Layer 2 of a small transformer language model trained on English Wikipedia (9 layers, counted from 0, width 64). Numbers have three digits each and are written without spaces.
A neuron adds its activation times its output weights to the MLP's output. To switch it off is to set its activation to zero at one token and run the rest of the model.

Output weights of the MLP neurons that the questions are about. A number n stands for (n - 500) times 0.0017.
n8: 562499787350536362396569670399220540609660488478635352514610382408560464486438491436439440536338820332509457385499669468514507219553642374312554619678510445714729621580323670784336667532407357
n11: 431408451454528438569502619613526557627679468569543634451553329532167603589546533332474369429543422577633558496260577416354429417500555825540652629339491595651345624550555341062373428454464579
n28: 477732734378603769780497593342486488340488460217359578617665751492371514329537543313543429394343516636654526384343584477489397598420465387640511513032509547314629513564375570426444705529378613
n34: 659565463522396493356655415360449520372474673440683393544532463585590660456526364550724547546462616420573520576085582568415687526749362658408272536479458428383463450503344400372618656524309705
n58: 418533316644417328440322692697651361463767602458540460485524310731306516262481476637417695331368506408419365571564593549390469435688521518591626306624430600927541692329616420642376648579587519
n96: 384672575542418349571681467377398722486527579453567713706397446484379283620440642686374670449576577562559413277556331310330740466535646237521323403523567367495564634593538564436520364641506503
n120: 616303503405583335330517394441610370493779383811468382279585364496394716342476493407358674470473511428596697318543634332658461603519481461604382450607568104771629640568539587365698436677311505
n126: 492458422643335285427570524561552367682402424348410765406531448298258379452570454305736708539504600684444408764516473594581507403526312639678415164431491576579410575630394517501503457634568591
n131: 642286570270493554390568763596365590383543539458433564427516424522316600304565538451420632450493534672571772712406395530667723413564622464755389475352623481308227673533366586514357371286498476
n144: 508425378524756404387496417498538230593573408409635519586429266573370447558397264612498552664537444421455447507737651563642459442615471562665732395296477690345395711450354331684295667641442541
n173: 352397452667514552511465572555563587441417586217327538485360475456728526481316413577524658554369502328559799687447333386432639437330398711565257630502537438506534756425628430391586501459612587
n192: 169472471878590580414651711433500207614576741494551322498646207368425588510182616573468535439487526453414491613432615364548493412416268447346497571631554403525565652611676410443502373568603710
n207: 566481591583543370636609520657338459390468356390469307515653325338513793709514737545511513323537627621578581532417626527381453492605483446514365416536343479741521701414409421502183324348542459
n210: 284473450651592575671430784367599484401675424439393520682280477419440309392542537561458443544688335549668436877506507476699343555346441416508391567370489540500557446376650394547328388495835502
n221: 400265479576274566443611486357607535628346611646505328656344340407526416619498399350741650629544715542511377542624539238396653580438583546420422254430700614330624700602412668583330536451719312
n253: 475576562398557461691535487446649431624322660480538689530565311560425370632444133314530594569481294510347605461582552632631557702471270318553525661445527661537675625653388405357580476412457191

Each question names a token from some text and the token that comes next. It shows the activations a of the neurons there, in the order above. A number n stands for (n - 500) times 0.034.

Then comes g, the gradient of the next token's log-probability with respect to the MLP's output, scaled to length 1. A neuron's effect is roughly proportional to its activation times (output weights . g). A number n stands for (n - 500) times 0.00099.

"v", then "a"
a: 500504500500500500500500500500500500500500500519
g: 461503426579562510611754431444426404542585630296592673548512554717597347260579274576609374566585562459387198390493617248700494682275351603528653563505319531637664500480575291422469532338451554
Which neuron, switched off, lowers the next token's probability most? n253

"u", then "k"
a: 500500500502500500500500500500500500521500500500
g: 488581469503731551541633757583373521288607258590690425389467490334657476453382593289501613636346541691443579609666639304393770532712467467446433464405203323419474539300553464454469413547604459
Which neuron, switched off, lowers the next token's probability most? n207

" D", then "ay"
a: 500500500500500500500500500500500500500555502500
g: 594548573494498435673878373525572433410495353655393586719530483498529423434578332288618729680568490448441527450419443441573327421459266784347406703396541498493712238298589602530450528368453463
Which neuron, switched off, lowers the next token's probability most? n210

"9", then "8"
a: 500500500500500500500500500500612500500500500500
g: 376285400423425565699532391292609638536466532429376448536836604530725576370507343336607390617554543351500375598605578857347507524340367596722542378446458264519519656372494500650501406415610510
Which neuron, switched off, lowers the next token's probability most? n173

"ra", then "v"
a: 500500500500500500749500500500500500500554500500
g: 598518574400367708707536222198459395543476519571469443683414474696394558418561433653512765453397484481521643525534550478544497537362798537422366447444239478410725371484689705524602460299375353
Which neuron, switched off, lowers the next token's probability most? n120

"s", then " to"
a: 500500500500500531500500500500500500500500500500
g: 610321435934430599527610620330397694523365454608445552320646590588558375698497675323421603485481592411290406265485627472348423578235660438497480370463593524490454495623407762566484385469476514
Which neuron, switched off, lowers the next token's probability most? n96

"ed", then " and"
a: 500580500500500500500500500500500500500500500500
g: 456337652654513602309519445712430526714331561401463474557445442570538468652494360534494510500415399512407322485413505386481627556326698423473483415125641566735632899622426420325628515654438386
Which neuron, switched off, lowers the next token's probability most? n11

"f", then "i"
a: 500685500500500500500500500500500500500500500526
g: 670675522507435358306423399246496450690630503594725659424464675276409483684458475382415550595492512631467432514538340383491511520386792532664317382404485233534673474520364753618655475302517508
Which neuron, switched off, raises the next token's probability most? n11

" |\n", then "|"
a: 500500500500500500500500704500500500500500500500
g: 603396678409328620334443383636428733372529392386414659555592336691379603399636301606632468299534533563536514542353220432566641382488567603533588523660618536655483633382344776557351396382282586
Which neuron, switched off, lowers the next token's probability most? n131

"d", then "s"
a: 500500500500500500500611500500500500500500500500
g: 379579408444551378470659434549488362527870697661264660415521294562536497514503369449442495574573275732532633306315469601521562610511564471469564375486479556578284655605493516289373275767400613
Which neuron, switched off, lowers the next token's probability most? n126

"un", then "\""
a: 500500500500500500500500500500500500500511500507
g: 348603662582532670336467687264350488387369495514329416653569532548452333567657431560659330409520472473522358367556395373360509450296713600558538456330793807543615410497739387625445581364600552
Which neuron, switched off, lowers the next token's probability most? n210

" a", then " f"
a: 507500509500500500500500500500632500547500500500
g: 501503389452521559379491430803491287470607469417557782448665505643517466331506549502426673639479643445377544601752551483530372575579324521216383391579381453521616798378360519216331373493670569
Which neuron, switched off, lowers the next token's probability most? n173

"ay", then " "
a: 500500500500500714500500500500500500500500500500
g: 555310396301408344554327574473555644319491449366150533398646678579441425715591431662465195421401480796445468642528517622529583559511526594432410442486567600449440341565613328524741689554578649
Which neuron, switched off, raises the next token's probability most? n96

"st", then "er"
a: 500500500980500500500500500500500525501500500500
g: 627560475418562527214619415528701447596496793590407467520446654495615564625528595319741374437433300475763316506441256590341477346393388445638388688541450501513489603364514261596665617510293542
Which neuron, switched off, lowers the next token's probability most? n34

"in", then "al"
a: 500500500500500500500562500500500500500500500500
g: 386607647643302570632510253447779356649628377718431481447272431477512386577363780719490561592474455572444326278310435462269413522519484402330571567467403541526547590362532678708514517635567560
Which neuron, switched off, raises the next token's probability most? n126

"ed", then " l"
a: 500631500500500501500514500500500500500500500516
g: 618476561406368271512476512371554630378576577391786437538453594539590541646642431622532454563626675500350550510660710400619421485440241795445419539522327608392257420571560479562579301176527288
Which neuron, switched off, raises the next token's probability most? n11

"en", then " g"
a: 500513500500500615500500500500500500500538500501
g: 574583629607386466475475438326433520544478626669541468271593300420697579342633544364522305391468280313562394275581441379473622627457726466597582403653430757376643390597700325388660490443733570
Which neuron, switched off, raises the next token's probability most? n210

"1", then "9"
a: 500500500500500500500500500504555500500500500500
g: 453378402449578490471577532491714509508320475691669552536696522185312484564454374638469399396446458425638621625473399602488393857432482292345577609712372606488299505553257564766443544605382452
Which neuron, switched off, raises the next token's probability most? n173

"d", then " r"
a: 500500500500500500500573500500500500500500500500
g: 606411529536622878407560442626499506574477604552589319689301375525673340339411649429584608580545425327434504525271300333431517551570599655286382482811497685331627401622473436493317460531502433
Which neuron, switched off, raises the next token's probability most? n126

"c", then "ord"
a: 500572500500500500500500500500500502567500500500
g: 394517442564448615544501204333625591532582477470407274398370716750659560512664535293555433321543384612235449736524439512529309727591443466485730653515766456482536419399526338490438609347486542
Which neuron, switched off, raises the next token's probability most? n207

" s", then "ing"
a: 530500500500500500500500500500500500524500500500
g: 456479451425653453594457264707401546488548482416469660517623669608714469512528535363397402604328204242504587586436156417341496509746510400568628408515626716632493417449750429438442398501532707
Which neuron, switched off, raises the next token's probability most? n8